Layer 13 of a small transformer language model trained on English Wikipedia (16 layers, counted from 0, width 64).
In attention head 0, each number of a token's query is one row of weights dot the token's vector x. The head spreads its attention over the tokens so far by the softmax of query dot key.

Query weights of the head. A number n stands for n times 0.011.
q0: -39 -1 -16 30 14 -33 1 -23 -31 7 -6 -14 -10 24 -38 39 -42 55 -5 -4 -9 -7 -14 38 -27 15 9 30 2 39 -42 4 27 31 -6 22 -51 -29 -12 -67 -11 9 1 -43 -39 10 -35 -12 33 11 6 39 2 -3 27 9 1 -3 11 -22 -21 21 21 -35
q1: -18 30 23 -33 27 48 43 7 32 -47 -41 3 -18 -14 22 -12 56 10 32 -4 3 -28 -11 -41 33 -67 -40 -44 -20 -62 17 37 11 -13 51 -27 38 31 38 62 5 -19 6 38 2 18 35 -40 -9 52 1 -27 -14 5 -9 9 -20 4 -1 23 28 -32 6 54
q2: 4 -16 -22 36 -7 -26 -41 1 -8 10 13 -7 25 31 -32 14 -8 4 -34 13 -8 18 0 51 -15 40 20 22 45 43 -17 -5 -23 0 -41 7 -43 -31 -44 -23 -23 20 -21 -17 10 -38 -5 25 7 8 12 21 38 1 -7 -4 5 -22 7 -18 -16 13 -2 -30
q3: -20 24 21 -41 26 56 34 20 30 -53 -29 10 -24 -43 56 -25 67 6 44 -19 8 -40 -5 -92 41 -79 -29 -49 -24 -79 18 18 9 -3 79 -27 73 39 76 61 41 -45 35 27 14 50 9 -33 -20 47 -13 -20 -30 10 -12 -3 -16 31 20 19 30 -7 12 56
q4: 5 -32 -25 2 5 -8 10 -5 -10 11 2 -24 3 6 2 -5 7 -10 0 -7 8 13 2 -3 -10 -8 -27 21 30 33 -7 -14 15 -10 -7 -7 -2 -10 -14 -2 -9 -4 12 -6 9 -18 9 9 15 -18 24 -11 15 21 -18 -3 10 -5 13 -6 -3 -2 -11 -11
q5: 18 -7 25 7 -1 12 -8 0 -10 -5 3 -3 12 0 22 -5 -2 -6 -15 9 -4 -5 -4 0 4 -25 0 2 17 -16 -4 0 18 6 -9 18 -6 2 -32 13 9 -12 -18 8 16 -3 -4 16 -14 33 -14 0 3 6 -13 -12 -8 4 4 -1 -5 -17 -2 26
q6: 6 3 -9 -25 -2 6 -1 20 5 -16 17 8 -10 -14 -4 7 22 -14 1 -2 -9 -17 -11 -19 22 -14 -3 -6 -14 -19 13 16 1 -12 4 22 10 0 3 11 24 -4 9 -1 -3 15 13 -21 -22 9 11 -8 19 -4 -18 -6 16 24 17 5 5 -17 4 6
q7: 0 -28 -4 -22 -4 8 0 6 -10 3 -6 -12 -12 -5 -1 -9 2 11 0 -5 -12 -5 11 28 -3 14 -4 -5 3 -8 -2 -4 -21 -26 1 -21 9 -15 27 4 4 6 10 3 -3 -14 7 8 2 -4 7 -6 -17 -24 -3 4 0 7 -16 8 -4 -1 -14 -22
q8: 0 20 13 25 -8 -11 15 -22 9 15 -18 -3 5 41 -34 -8 -4 33 -10 -5 12 14 1 4 -27 1 -2 23 1 11 -15 -22 2 16 -12 22 -14 -17 -25 -31 -17 37 10 -4 -4 -10 -7 12 -7 -15 1 37 -11 -7 -17 5 11 -7 -8 -28 6 6 23 -7
q9: -4 4 -12 8 -18 -28 16 -12 2 6 17 0 -15 -5 4 21 23 11 -12 -37 21 -13 16 53 6 17 -25 5 23 -2 -6 -27 11 -21 11 -13 15 -13 -15 -18 -27 1 -17 -13 14 2 1 -25 2 -18 19 47 -14 19 -22 15 10 -2 0 -15 4 18 -9 -6
q10: -18 49 -20 5 -5 12 19 21 19 15 -6 17 -28 -13 -33 8 -7 -18 18 0 9 -13 -13 5 20 11 11 21 -8 -10 -12 -21 2 -21 -17 -2 21 -39 28 8 -2 -2 14 -33 -35 11 43 3 36 11 3 -27 -14 -4 0 -13 29 1 1 -4 -14 24 2 -13
q11: -5 -12 -1 9 4 -7 3 1 -3 11 26 -14 10 12 4 1 -4 6 -38 8 -7 0 17 11 -27 47 -12 33 10 5 -1 -4 7 12 -9 -11 -33 -10 -44 11 8 24 8 28 0 -14 10 1 5 -5 -4 -17 -6 -9 -6 -1 14 -13 -26 0 -9 10 18 -18
q12: 1 18 13 -10 -23 -8 12 1 15 -2 -10 1 -1 -29 -15 -7 10 -4 -11 0 16 2 33 6 -7 -8 21 -6 -29 -17 -24 -2 -20 3 11 16 -10 -12 -6 11 -5 5 7 -25 -22 33 19 -22 -15 2 -7 4 14 -12 -27 -4 24 7 -7 -6 3 -7 -2 2
q13: 4 13 -33 21 -20 -31 -14 4 -15 23 43 20 40 -21 -61 22 -15 17 -11 5 -10 0 -26 56 -24 8 31 21 -21 23 -54 15 -23 3 -21 41 -79 -25 -71 -31 -41 20 -34 -22 7 -10 -20 25 -6 -13 3 19 37 16 -9 23 26 13 4 -28 -39 34 16 -62
q14: 26 -9 -10 30 -15 22 34 9 30 22 -4 6 8 -27 -9 6 31 13 -28 20 -1 38 -12 4 20 -3 9 -1 11 9 11 -16 -25 9 -12 -12 -9 -1 -15 0 21 12 20 -41 -22 1 -30 -5 -3 4 18 -5 -22 -19 -9 11 16 -12 -15 20 13 -11 21 -11
q15: 19 -5 14 -8 -33 -21 -2 19 -1 -18 -14 11 8 16 -6 4 -8 11 4 10 4 6 -7 4 21 16 14 16 -6 0 -13 18 -15 16 20 16 -6 -10 14 -3 -12 24 32 40 3 10 -5 29 -14 3 -6 -9 -24 -17 -27 -9 -5 -19 23 18 -5 -10 8 -13
q16: 5 -7 -5 13 9 -3 13 5 6 3 16 -4 -16 0 4 -1 8 8 5 -6 7 -5 2 0 -6 5 4 -6 -8 -7 5 -2 -7 11 4 8 15 12 10 4 -1 -21 -1 1 -10 -6 -13 2 5 -6 6 7 6 -5 -9 11 14 8 4 8 -15 -1 -4 -6
q17: -3 2 -12 31 -11 -37 1 -8 -19 21 12 11 17 11 -40 26 -41 15 -28 0 -9 7 -12 64 -33 21 13 29 26 28 -21 18 1 33 -31 13 -42 -19 -26 -66 -12 13 5 -25 -12 8 -17 18 18 -5 -4 29 6 1 15 9 -24 -16 -7 -15 -11 37 2 -46
q18: -5 -8 21 -5 -8 20 -7 1 -18 14 1 -22 12 -12 -20 10 -9 9 -27 22 -10 6 -1 -11 9 12 -5 2 -5 -28 4 -3 -26 -9 -29 16 25 22 4 21 -45 32 -2 22 18 -3 -10 9 4 31 -6 -26 29 16 9 -3 9 -21 -4 11 0 -27 -15 -13
q19: -5 -3 -25 33 20 -23 -16 -13 4 -5 15 1 13 23 -16 4 -33 11 4 -10 -7 -6 -5 55 -26 29 3 35 32 37 -13 -23 -1 2 -12 17 -21 -22 -24 -36 -16 6 -9 -23 -19 -25 -5 20 15 3 -5 13 -18 -1 9 7 16 7 12 -12 -10 7 -13 -42
q20: 7 12 -8 18 11 -19 -2 -8 5 14 2 -3 11 9 7 8 7 -22 -13 -5 1 9 0 19 7 10 6 -8 -6 -13 -11 16 -9 13 -11 -11 -16 -9 1 0 3 47 10 -1 8 -11 -2 -9 -5 8 6 -5 -2 11 -20 -6 -5 -27 -3 -8 -14 16 -21 -21
q21: 9 6 11 -34 18 22 22 14 -2 -4 4 9 0 -1 10 11 17 4 5 13 -21 1 -9 -7 26 -6 2 -21 -39 -37 27 1 -13 4 22 28 47 36 33 20 -4 7 18 21 -6 33 3 8 -22 26 0 -11 -6 -12 0 -1 -3 19 8 20 15 -35 2 3
q22: -2 5 7 -17 5 -6 22 2 14 7 -5 3 -8 8 9 19 19 14 29 -1 -8 2 6 6 23 -6 8 -11 -24 -11 18 -4 1 -6 3 -3 7 29 6 -5 11 6 9 3 -4 17 -3 -14 -17 4 -2 18 -6 2 -6 16 -14 10 7 9 -2 3 -4 9
q23: -18 27 -7 1 -16 -37 -11 4 25 -10 9 12 7 -26 -14 -15 27 -7 -15 -37 28 -9 -8 -12 -15 -3 -15 18 -5 -22 -28 8 -11 -3 -19 19 -4 -26 10 2 -3 17 5 -4 -17 -4 1 -5 4 -19 -3 -13 17 1 -16 7 48 19 -27 -6 3 10 3 -29
q24: -9 -4 -13 6 -22 -17 -30 10 23 -14 4 10 -17 -10 -3 -6 13 -4 -2 -6 18 -7 -12 15 5 -6 1 7 14 1 -25 21 -12 1 12 -13 -21 -8 -20 10 19 -8 -8 -12 -1 -18 14 1 -3 -21 -11 -19 -15 0 -14 -6 25 3 -15 -4 -21 0 -21 3
q25: 10 0 17 -3 8 -1 -7 8 -22 -11 -15 11 9 -9 -2 -2 -34 -21 0 15 -22 2 -8 2 -10 -28 11 3 -45 11 -2 -13 -3 17 -5 32 -14 11 2 -14 0 -17 10 -10 19 2 31 0 -17 1 -34 18 18 -16 8 3 -7 20 23 -3 21 -1 -4 -4
q26: -22 14 -1 6 -15 13 1 -7 -23 -47 -3 1 -7 19 -29 -1 -16 7 -6 9 -6 24 -24 11 -22 -17 5 35 -21 -4 -17 -30 5 16 -25 33 -17 -19 -16 -17 10 3 -12 -3 -7 -35 15 6 5 24 -2 -14 9 -25 0 2 30 14 -12 -21 5 33 3 -22
q27: 0 -30 18 -19 -11 19 -7 19 -37 -3 -29 -33 26 2 5 -35 -10 4 -2 -29 22 -14 12 -2 -13 8 -13 21 26 -12 -11 5 2 22 -35 6 -19 -28 -9 -20 -5 27 4 35 -42 17 0 13 20 4 8 -10 38 0 -52 -22 0 -8 -1 -2 19 7 2 -1
q28: -7 -7 -4 -2 -3 -25 -11 -19 8 21 -5 37 -3 -13 -2 -57 -13 -10 -5 11 -9 10 6 0 -39 20 18 7 1 3 -13 -22 -1 -12 -2 -20 -3 -5 -2 -18 -16 8 -9 -6 -14 10 22 -8 15 10 1 -2 -3 -3 4 -3 26 -13 9 6 -30 -4 13 -6
q29: -7 -10 10 6 -9 18 -17 4 -7 -19 9 -13 -12 -15 2 17 -8 13 7 2 -15 0 -4 32 9 6 -8 3 -3 6 -19 10 -6 15 3 -1 -16 -39 -10 -33 -11 18 8 18 17 -4 21 42 17 47 -10 13 7 12 -24 -6 13 12 18 -7 4 -16 -25 -23
q30: 7 1 -9 -28 3 14 -21 -14 15 -11 15 -12 -10 40 -6 12 20 16 17 -21 18 28 -3 -2 34 -2 -23 8 10 -8 -11 -3 11 25 14 9 -1 -11 22 4 22 -2 -3 1 9 -25 10 -19 -7 -24 15 -18 7 -9 -1 3 -15 33 -16 -11 9 27 -2 -8
q31: -13 10 -8 -24 -24 -24 -3 12 -18 -18 -11 28 -26 7 17 -31 -7 5 -6 -20 -17 17 -12 -2 19 -32 -22 -15 -5 9 -6 -27 19 -6 -21 -3 10 8 14 1 -29 -10 -24 15 -23 5 10 -32 -4 -40 2 5 25 -24 -2 11 2 15 2 33 21 -11 18 -41

Each question shows a short text with each token's key, already scaled and adjusted for position as the last token sees it. A number n stands for n times 0.021.

Then comes the last token's vector x. A number n stands for n times 0.086.

0 "\n\n": 0 0 0 0 -1 1 7 -2 -10 -5 -5 -31 -8 -8 -3 7 0 0 0 0 0 7 3 -5 0 -1 -17 -10 -4 5 3 17
1 "==": 0 0 -1 0 -3 2 9 0 -8 -10 -3 -27 -4 -6 -1 11 0 0 0 0 0 12 5 -12 -2 2 -17 -12 2 1 -1 10
2 "In": 0 0 0 0 0 -1 3 -1 -3 2 -2 -32 -11 -8 4 3 0 0 -1 0 1 3 1 -4 1 -2 -14 -11 7 2 -10 16
3 "tern": 0 0 0 0 1 1 8 0 -10 -2 -12 -18 -9 -11 15 -7 0 0 0 0 0 3 -4 -1 4 -3 -8 4 -3 0 6 23
4 "ational": 0 0 0 0 2 1 5 -1 -11 -10 -5 -27 -8 -12 12 5 2 0 -1 0 0 4 0 -5 -1 -5 -12 -2 -2 1 2 19
5 " c": 0 0 0 0 1 -1 2 0 -4 -4 -10 -28 -8 -4 7 20 0 0 0 0 -1 2 1 -3 0 -2 -13 -4 -2 1 -5 25
6 "areer": 0 0 0 0 1 -1 3 0 -7 -12 -9 -27 -7 -9 4 13 0 0 0 0 -1 3 1 -4 -1 -4 -18 -6 6 -3 -7 17
7 "==": 0 0 0 0 1 -1 5 3 -4 -12 -17 -24 -10 -11 -3 12 0 0 -1 0 -1 6 1 -9 1 -4 -12 -6 2 7 -6 4
x: -6 -9 4 -14 26 -4 -3 -26 22 13 7 -3 -3 22 12 22 12 -7 24 8 -5 -6 -2 -27 -11 -25 -14 -4 0 -2 -1 -5 -9 0 16 13 20 30 -7 -4 -3 0 -15 4 17 24 12 -3 -26 -3 -30 4 -6 18 -2 -6 -9 9 14 14 -6 -39 -14 21
Which token does the last token look at most, and with what share of its attention? 1 "==", with about 60%

0 "–": 0 0 0 0 1 0 1 -2 -10 -24 1 -4 1 4 -2 9 -1 0 0 0 -2 -2 2 4 -5 -2 6 1 -15 13 18 -33
1 "20": 0 0 0 1 0 1 2 -2 -11 -26 -12 -3 -2 -2 -13 12 -1 0 1 0 -1 1 0 0 -5 -2 -4 3 -12 15 11 -28
2 " |": 0 0 -1 0 1 0 4 2 -7 -21 -15 -13 -7 -5 -26 20 0 0 0 0 -1 2 1 -4 -4 -4 -1 10 -7 10 3 -9
3 " Ar": 0 0 -1 0 -1 0 2 6 -2 1 -9 -7 -13 -5 -25 12 0 0 0 0 0 4 2 -8 -4 2 -28 7 -8 12 -12 -1
4 "g": 0 0 0 0 0 2 10 -7 -17 -3 -1 -14 -9 -6 11 22 -1 0 -1 0 0 7 -1 -1 1 -6 -28 6 -6 -1 -4 4
5 "ent": 0 0 0 0 1 0 7 -2 -9 -3 -9 -24 -11 -15 -2 14 0 0 -1 0 0 3 -1 -2 -1 -7 -23 8 -6 0 8 9
6 "ine": 0 0 0 0 0 0 7 -2 -14 0 -5 -17 -10 -16 -4 16 0 0 -1 0 1 3 -2 -2 -2 -8 -24 6 -2 6 -3 8
7 " Pr": 0 0 0 0 -1 -1 2 3 -4 -2 -13 -24 -13 -7 -2 29 0 0 0 0 0 3 2 -5 -2 0 -18 3 -6 10 -5 15
x: 6 -7 6 -5 2 13 -21 23 5 9 10 -11 4 -7 29 -8 20 -16 -7 1 21 20 9 -14 25 -19 -34 -29 12 -7 6 11 -7 -9 7 10 -9 10 21 -16 -11 -14 19 18 -11 -8 -10 5 7 1 -15 -7 2 -12 -20 3 -8 -2 22 19 7 -26 5 2
Which two tokens does the last token look at most, in order? 5 "ent", 6 "ine"

0 "\n": 0 0 0 0 0 0 6 0 -10 7 -5 -25 -7 -8 -10 -11 -1 0 0 0 0 4 1 -1 0 5 2 -12 -2 -2 5 39
1 "===": 0 0 0 0 -4 2 11 -1 -11 -7 -3 -25 -3 -5 5 -3 0 0 0 0 0 13 7 -11 0 3 -6 -20 -6 -3 5 25
2 " Cl": 0 0 1 -1 -2 -1 5 -2 -10 18 -2 -32 -8 -3 2 -9 0 0 0 0 2 2 1 1 -1 2 -11 -11 -6 -2 3 27
3 "ub": 0 0 0 0 2 0 6 -3 -21 -7 3 -28 0 -11 9 13 0 0 0 0 0 3 -1 -1 -3 -5 -16 -1 6 -2 -1 29
4 " ": 0 0 0 0 3 -1 3 -5 -10 -2 6 -38 4 -8 4 20 1 0 -1 0 0 0 2 3 -1 1 -3 -10 4 0 1 27
5 "===": 0 0 0 0 0 -1 7 1 -11 -17 -18 -31 -8 -9 6 13 0 0 -1 0 -1 7 2 -9 1 -3 -11 -8 0 9 -1 6
6 "\n\n": 0 0 0 0 -1 0 5 -1 -14 -2 -5 -37 -3 -4 -5 0 -1 0 1 0 -1 5 4 -4 -2 3 -18 -16 -8 11 4 17
7 "A": 0 0 0 0 -2 -1 5 0 -4 17 0 -24 -14 -8 -8 -30 -1 0 2 0 2 0 1 0 1 2 -11 -12 -9 -4 0 9
x: 6 -3 -19 20 4 -12 1 47 11 -9 1 22 -11 -9 31 -11 19 1 0 -10 3 -5 -20 -4 11 -5 -12 -13 -1 -6 25 7 5 0 -10 -26 18 3 9 2 9 -19 -12 6 5 35 18 0 -21 -7 6 -10 7 11 12 5 2 -15 -6 -14 8 -2 -10 10
Which token does the last token look at most? 3 "ub"

0 "l": 0 0 0 0 1 0 3 -2 -7 -8 -4 -26 -9 -11 2 19 -1 0 0 0 0 2 0 0 0 -4 -6 6 -14 12 8 3
1 "ist": 0 0 0 0 2 0 5 -1 -8 -8 3 -28 -8 -12 6 19 -1 0 0 0 -1 3 0 -3 0 -5 -12 4 -11 10 1 3
2 "ing": 0 0 0 0 1 1 4 -1 -8 -11 -5 -30 -5 -14 12 10 0 0 0 0 0 3 1 -4 0 -4 -8 0 -11 9 5 -1
3 " in": 0 0 0 0 0 -1 3 2 -3 -4 -14 -27 -13 -11 11 15 0 0 0 0 -1 2 0 -3 0 -1 -6 -4 -9 5 6 13
4 " the": 0 0 0 0 0 0 4 1 -6 6 -13 -20 -12 -11 17 -3 1 0 0 0 0 2 -1 -3 2 -1 -7 -7 -9 -1 9 20
5 " ar": 0 0 0 0 1 -1 2 1 -9 4 -2 -13 -8 -5 21 9 0 0 0 0 0 3 -1 -4 0 -3 -22 -3 -2 1 -5 26
6 "m": 0 0 0 0 0 1 7 -3 -13 0 -4 -21 -11 -12 21 3 0 0 -1 0 0 4 -2 -2 2 -5 -6 3 -5 -6 4 17
7 "y": 0 0 0 0 0 0 6 -2 -12 -8 -3 -19 -8 -18 18 5 -1 0 0 0 0 2 -1 -1 1 -6 -5 0 2 -2 4 14
x: -5 -5 -6 -9 8 -9 6 14 8 0 -19 -5 -4 -5 31 17 -13 6 -5 17 -18 -4 -4 -6 57 -16 12 -21 -20 -12 20 10 -9 6 6 10 22 11 7 3 5 12 -17 -1 0 -6 17 -10 -25 2 -16 9 -8 -19 -1 5 -16 9 4 27 6 9 -11 5
Which token does the last token look at most, and with what share of its attention? 2 "ing", with about 30%

0 "le": 0 0 0 0 1 0 3 -2 -10 -13 -4 -32 -9 -14 2 18 -1 0 0 0 -1 2 0 -1 -1 -5 -4 4 -18 12 9 0
1 "he": 0 0 0 0 1 0 2 -2 -9 -12 -6 -31 -13 -10 -6 18 -1 0 0 0 -1 2 -1 -1 0 -4 -4 5 -18 16 6 3
2 "ad": 0 0 0 0 1 0 2 -1 -8 -13 -3 -31 -10 -13 3 20 0 0 0 0 0 1 0 -3 0 -5 -2 4 -18 16 8 0
3 ";": 0 0 0 0 1 -2 3 3 -3 4 -14 -26 -8 -10 -5 28 0 0 0 0 -1 1 1 -5 -1 -1 -6 0 -18 12 3 15
4 " one": 0 0 0 0 -1 -1 5 4 -3 11 -8 -15 -11 -16 18 -3 0 0 -1 0 0 4 2 -9 0 2 -20 -17 3 1 -9 3
5 " of": 0 0 0 0 -1 -1 4 1 -6 6 -5 -25 -12 -14 8 11 1 0 -1 0 0 0 2 -3 1 -1 -19 -5 12 9 -16 3
6 " the": 0 0 0 0 -1 -1 3 1 -11 5 -8 -21 -16 -16 20 0 0 0 1 0 0 1 -2 -4 1 -1 -15 -12 1 3 -6 13
7 " sh": 0 0 0 -1 0 -2 0 1 -9 9 -1 -11 -13 -8 35 9 1 0 0 0 1 -1 -3 1 2 -8 -10 -8 1 -2 -7 14
x: 9 0 1 -33 -5 32 20 36 -6 5 -15 -14 5 -19 16 -12 19 3 7 -1 -9 -10 7 -10 3 -17 -6 5 4 32 -12 -1 -19 -12 10 -26 12 -13 -5 22 3 15 14 -9 6 0 -3 -19 -1 -6 -8 -5 -7 1 -7 -14 4 2 -20 26 19 -16 -3 2
Which token does the last token look at most, and with what share of its attention? 6 " the", with about 30%

0 " d": 0 0 0 0 3 0 2 -4 -16 0 16 -27 -3 -2 35 5 -1 0 -1 0 2 -1 0 3 -2 -4 16 -6 -18 0 9 -11
1 "ran": 0 0 0 0 0 2 9 -7 -28 -12 5 -15 -11 -13 25 -6 -1 0 -1 0 2 6 -2 3 -2 -6 15 4 -8 -2 9 0
2 "k": 0 0 0 0 1 1 5 -6 -19 -16 3 -24 -6 -15 26 0 0 0 0 0 1 2 -4 2 0 -9 3 6 -13 1 13 -11
3 " w": 0 0 0 0 0 -1 2 -1 -11 -16 1 -29 -13 -8 30 22 0 0 0 0 1 0 1 -2 -2 -6 0 -7 -19 6 10 -2
4 "ater": 0 0 0 0 1 1 6 -4 -19 -23 3 -20 -9 -18 28 2 1 0 -1 0 0 4 -2 -1 -1 -10 2 3 -3 0 8 -9
5 " s": 0 0 1 -1 1 -1 2 0 -8 -6 -5 -38 -14 -11 23 11 0 0 1 0 1 1 0 -3 -1 -5 -1 -7 -19 -3 6 14
6 "o": 0 0 0 -1 2 0 3 -2 -7 -14 0 -21 -14 -12 27 2 0 0 0 0 2 -1 -3 -4 0 -12 -12 -10 -2 -12 -8 -13
7 " they": 0 0 0 -1 0 -2 4 0 -11 0 -1 -38 -12 -17 16 12 -1 0 1 0 0 0 2 -3 -1 -2 -6 -18 -2 8 6 5
x: -3 -12 -2 -4 16 2 -8 -2 11 -1 -13 6 -1 6 23 22 12 -17 31 9 1 2 18 34 43 -17 17 -30 -6 9 1 -17 -10 -10 27 3 10 -7 22 -6 25 -17 5 -20 6 11 24 16 -24 -11 -12 -5 7 7 15 -6 -18 -4 -13 14 -4 -10 -4 2
Which token does the last token look at most? 7 " they"

0 " |": 0 0 -1 0 3 2 16 2 -14 12 -10 -31 -11 -19 -46 -9 -2 0 0 0 1 5 -1 -7 -3 -6 -16 11 -20 -14 -4 -12
1 " ": 0 0 0 0 2 -1 11 3 0 25 -21 -23 -6 -18 -45 -25 0 0 -1 0 1 1 3 -1 1 5 -10 2 -17 -12 -8 -17
2 "0": 0 0 0 0 0 2 15 -3 -16 5 -31 -12 -6 -13 -33 -52 0 0 0 0 1 3 -1 5 -3 3 1 -5 6 -12 12 -4
3 " |": 0 0 0 0 5 2 15 -2 -16 -28 -18 -5 -10 -20 -29 -22 1 0 -2 0 0 5 -2 0 -5 -6 1 -4 28 -28 0 4
4 " —": 0 0 0 0 3 1 14 1 -18 -21 2 10 -7 -11 -12 -12 -1 0 -1 0 1 3 1 -2 -4 -9 -9 7 43 -28 -32 -7
5 " |": 0 0 0 0 3 -2 14 4 -21 -10 -15 -19 -18 -24 -8 -2 1 0 0 0 0 7 1 -10 -4 -10 -29 2 -13 8 -12 -33
6 " ": 0 0 0 1 2 -1 8 6 2 14 -22 -15 -7 -14 -32 -22 0 0 0 0 0 0 4 -4 1 3 -18 4 -18 0 -13 -48
7 " |": 0 0 1 1 3 -1 8 4 -9 -2 -25 -7 -5 -11 -25 -46 -1 0 1 0 1 4 2 1 -5 3 -6 -3 -17 -1 12 -44
x: -10 9 -13 -19 27 21 -3 -21 1 39 19 -19 4 -5 8 -16 -4 -13 12 7 12 -41 -10 -16 -20 -1 -4 2 14 -1 14 5 9 10 -11 -15 12 9 4 9 15 -16 -4 -4 -3 10 -7 -1 2 -6 -7 -7 18 29 3 -7 -5 4 -7 -21 10 -3 -8 13
Which token does the last token look at most? 7 " |"

0 "ould": 0 0 0 0 0 0 4 -1 -9 -3 -1 -31 -12 -15 11 15 -1 0 0 0 0 3 0 -4 0 -5 -13 -4 -8 14 6 7
1 " g": 0 0 1 0 -1 -2 2 2 -2 6 -5 -30 -14 -13 10 18 0 0 -1 0 1 0 2 -1 1 -3 -15 -5 -10 14 -1 13
2 "ain": 0 0 0 0 -2 1 4 -3 -13 -10 -1 -29 -14 -23 2 3 0 0 0 0 1 0 -2 2 0 -5 -9 3 -7 7 2 2
3 " more": 0 0 0 0 -1 0 4 1 -4 -9 -9 -28 -16 -20 13 -4 1 0 0 0 0 3 1 -6 0 -2 -3 -10 -9 0 8 4
4 " w": 0 0 0 0 -2 -1 2 0 -2 -11 -2 -27 -17 -11 26 3 0 0 0 0 1 2 1 -5 1 -3 -7 -15 -8 2 5 10
5 "e": 0 0 0 0 0 -1 6 1 -10 -1 -2 -25 -10 -15 30 -2 0 0 0 0 1 3 0 -4 3 -5 0 -12 0 -2 9 12
6 "ight": 0 0 0 0 0 1 6 -4 -17 -13 2 -26 -8 -20 18 -5 -1 0 0 0 1 3 -1 1 -1 -6 -3 -3 -4 6 7 -6
7 ".": 0 0 0 0 0 -1 5 1 -7 -10 -7 -30 -11 -20 9 12 -1 0 0 0 -2 3 1 -4 0 -5 -9 -9 -5 9 8 -5
x: -13 5 4 -18 34 9 -1 -40 12 -4 -1 1 -5 10 23 34 0 -8 5 -6 12 -14 9 -8 24 -35 15 -21 -2 20 2 11 -4 -3 -1 -4 14 6 16 30 2 5 -15 -4 21 4 6 10 -2 2 -12 7 -5 10 20 -11 -9 -4 -1 2 -25 -7 -9 15
Which token does the last token look at most? 3 " more"

0 " n": 0 0 0 0 2 0 4 -1 -14 -8 2 -39 -9 -8 23 13 -1 0 0 0 2 4 1 -5 -2 -5 -4 -3 -28 10 4 -18
1 ".": 0 0 -1 0 1 2 6 -4 -19 -8 2 -24 -4 -14 10 5 -1 0 0 0 0 2 -2 2 -3 -5 -1 -1 -22 10 14 -43
2 "b": 0 0 -1 0 2 1 4 -3 -8 -4 12 -18 -13 -10 -11 -10 1 0 0 0 0 1 -1 0 -3 -6 2 -5 -14 7 11 -50
3 ".": 0 0 -1 0 0 1 6 -2 -23 -14 8 -7 -10 -18 4 6 1 0 -1 0 -1 1 -4 1 -6 -6 2 3 -5 16 14 -37
4 " ": 0 0 0 0 1 -1 3 -4 -10 5 9 -14 -8 -11 2 -3 0 0 -1 0 0 0 -1 4 0 -3 4 -9 -17 20 9 -52
5 "^": 0 0 0 1 -1 2 7 -4 -13 -6 3 10 -3 3 0 -43 0 0 -1 0 0 5 3 2 -3 5 17 -12 -15 16 23 -16
6 " A": 0 0 0 0 -2 1 3 5 -11 -11 9 11 -1 0 33 -35 0 0 2 0 3 2 3 -6 -3 1 5 -8 -16 -9 -12 -26
7 "s": 0 0 0 -1 -1 1 7 -8 -24 -8 14 -5 -5 -12 43 13 1 0 0 0 0 2 -3 1 1 -12 -9 -2 3 -6 -1 -10
x: -10 15 -8 11 -2 27 11 13 10 -11 -18 -23 1 -13 -5 22 -7 3 6 6 6 17 -2 -29 60 8 -3 -14 6 -1 18 5 10 -8 14 4 9 -2 20 -10 -6 19 10 -3 2 -13 11 -1 -9 -15 -8 -26 -3 9 9 1 21 -11 -3 3 -24 -2 10 19
Which token does the last token look at most? 0 " n"

0 "ord": 0 0 0 0 1 1 4 -1 -5 -11 -8 -30 -4 -9 0 12 -1 0 1 0 -1 3 1 -4 -1 -2 -10 4 -20 13 7 -1
1 "s": 0 0 0 0 1 0 4 0 -7 -11 -7 -30 -4 -12 4 12 -2 0 0 0 0 2 1 -4 -1 -3 -6 3 -18 13 7 -2
2 "\n": 0 0 0 0 1 0 6 -1 -7 2 -7 -32 -4 -8 -7 8 -1 0 0 0 -1 4 2 -3 0 3 -7 -10 -11 3 5 24
3 "-": 0 0 -1 0 6 -1 7 1 -10 13 -1 -31 0 -5 -9 -10 1 0 -1 0 -1 1 -1 4 0 2 8 -2 0 -3 8 26
4 " L": 0 0 0 -1 -3 -1 6 -2 -8 29 10 -13 -9 -4 -1 -9 -1 0 1 0 3 1 1 4 0 0 -9 -4 -2 -9 1 22
5 "ord": 0 0 0 0 0 0 8 -7 -24 10 11 -18 -2 -8 3 7 0 0 -1 0 0 2 -2 6 -3 -4 -10 5 -6 -4 9 17
6 " T": 0 0 0 -1 -1 -1 2 -2 -10 19 13 -24 -3 -6 -5 7 0 0 0 0 1 -2 0 7 -1 -1 -1 3 -9 2 2 28
7 "em": 0 0 0 -1 1 2 8 -6 -24 -11 13 -17 -6 -7 11 5 0 0 -1 0 1 4 -2 1 -2 -7 5 4 -1 -10 4 15
x: -10 -1 8 4 -13 30 -7 33 9 -6 6 14 -14 -29 -10 21 6 9 16 6 11 -21 6 -18 28 -21 -8 1 -17 -12 2 -5 -2 -7 -11 25 33 17 23 -11 1 9 -3 3 -7 3 17 6 -5 -7 -4 -20 5 -4 -15 14 4 4 -6 30 -8 2 -19 6
Which two tokens does the last token look at most, in order? 5 "ord", 7 "em"

0 " ": 0 0 0 0 1 0 -1 -2 -11 -19 -10 15 5 5 18 -15 0 0 0 0 -1 -4 -1 8 -3 3 34 -3 -6 3 22 -22
1 "31": 0 0 -1 1 2 1 3 -3 -18 -43 -17 12 3 5 10 -1 0 0 1 0 -2 2 -2 -1 -5 -5 8 -6 13 12 7 -16
2 " |": 0 0 0 0 2 1 6 0 -7 -41 -15 -7 -8 -11 -10 15 0 0 -1 0 -1 3 0 -4 -2 -7 -7 0 22 6 -9 2
3 " ": 0 0 0 0 2 -2 5 4 5 -15 -8 7 -1 -8 -13 15 -1 0 -1 0 -2 1 3 -6 1 -3 -20 -1 24 10 -29 -21
4 "2": 0 0 0 1 3 0 9 0 -9 -20 -21 -1 1 -5 -2 -15 1 0 -1 0 -1 2 -2 -2 -1 -5 -24 -7 21 11 -8 -27
5 " |": 0 0 0 0 3 1 7 -2 -5 -36 -7 12 -7 -8 -9 8 0 0 -1 0 -1 3 0 -2 -3 -8 -13 -4 28 -4 -12 -22
6 " ": 0 0 0 0 3 0 6 0 1 -19 0 11 -1 -9 -13 7 0 0 -1 0 -1 0 2 -3 0 -6 -16 -1 28 -3 -25 -31
7 "0": 0 0 0 1 2 1 9 -3 -12 -30 -10 3 6 0 6 -15 -1 0 0 0 -1 1 0 -1 -1 -5 -7 -2 23 8 -12 -37
x: -3 2 3 -16 21 10 2 -5 21 0 -6 4 7 -2 4 -3 -2 -14 -7 44 -27 -24 -7 -34 -20 -7 11 1 9 5 4 22 9 1 -4 -8 -5 4 3 6 18 -3 0 16 -12 28 8 -3 6 8 4 -31 -4 -14 3 -5 -7 11 29 2 -17 0 -5 20
Which two tokens does the last token look at most, in order? 5 " |", 2 " |"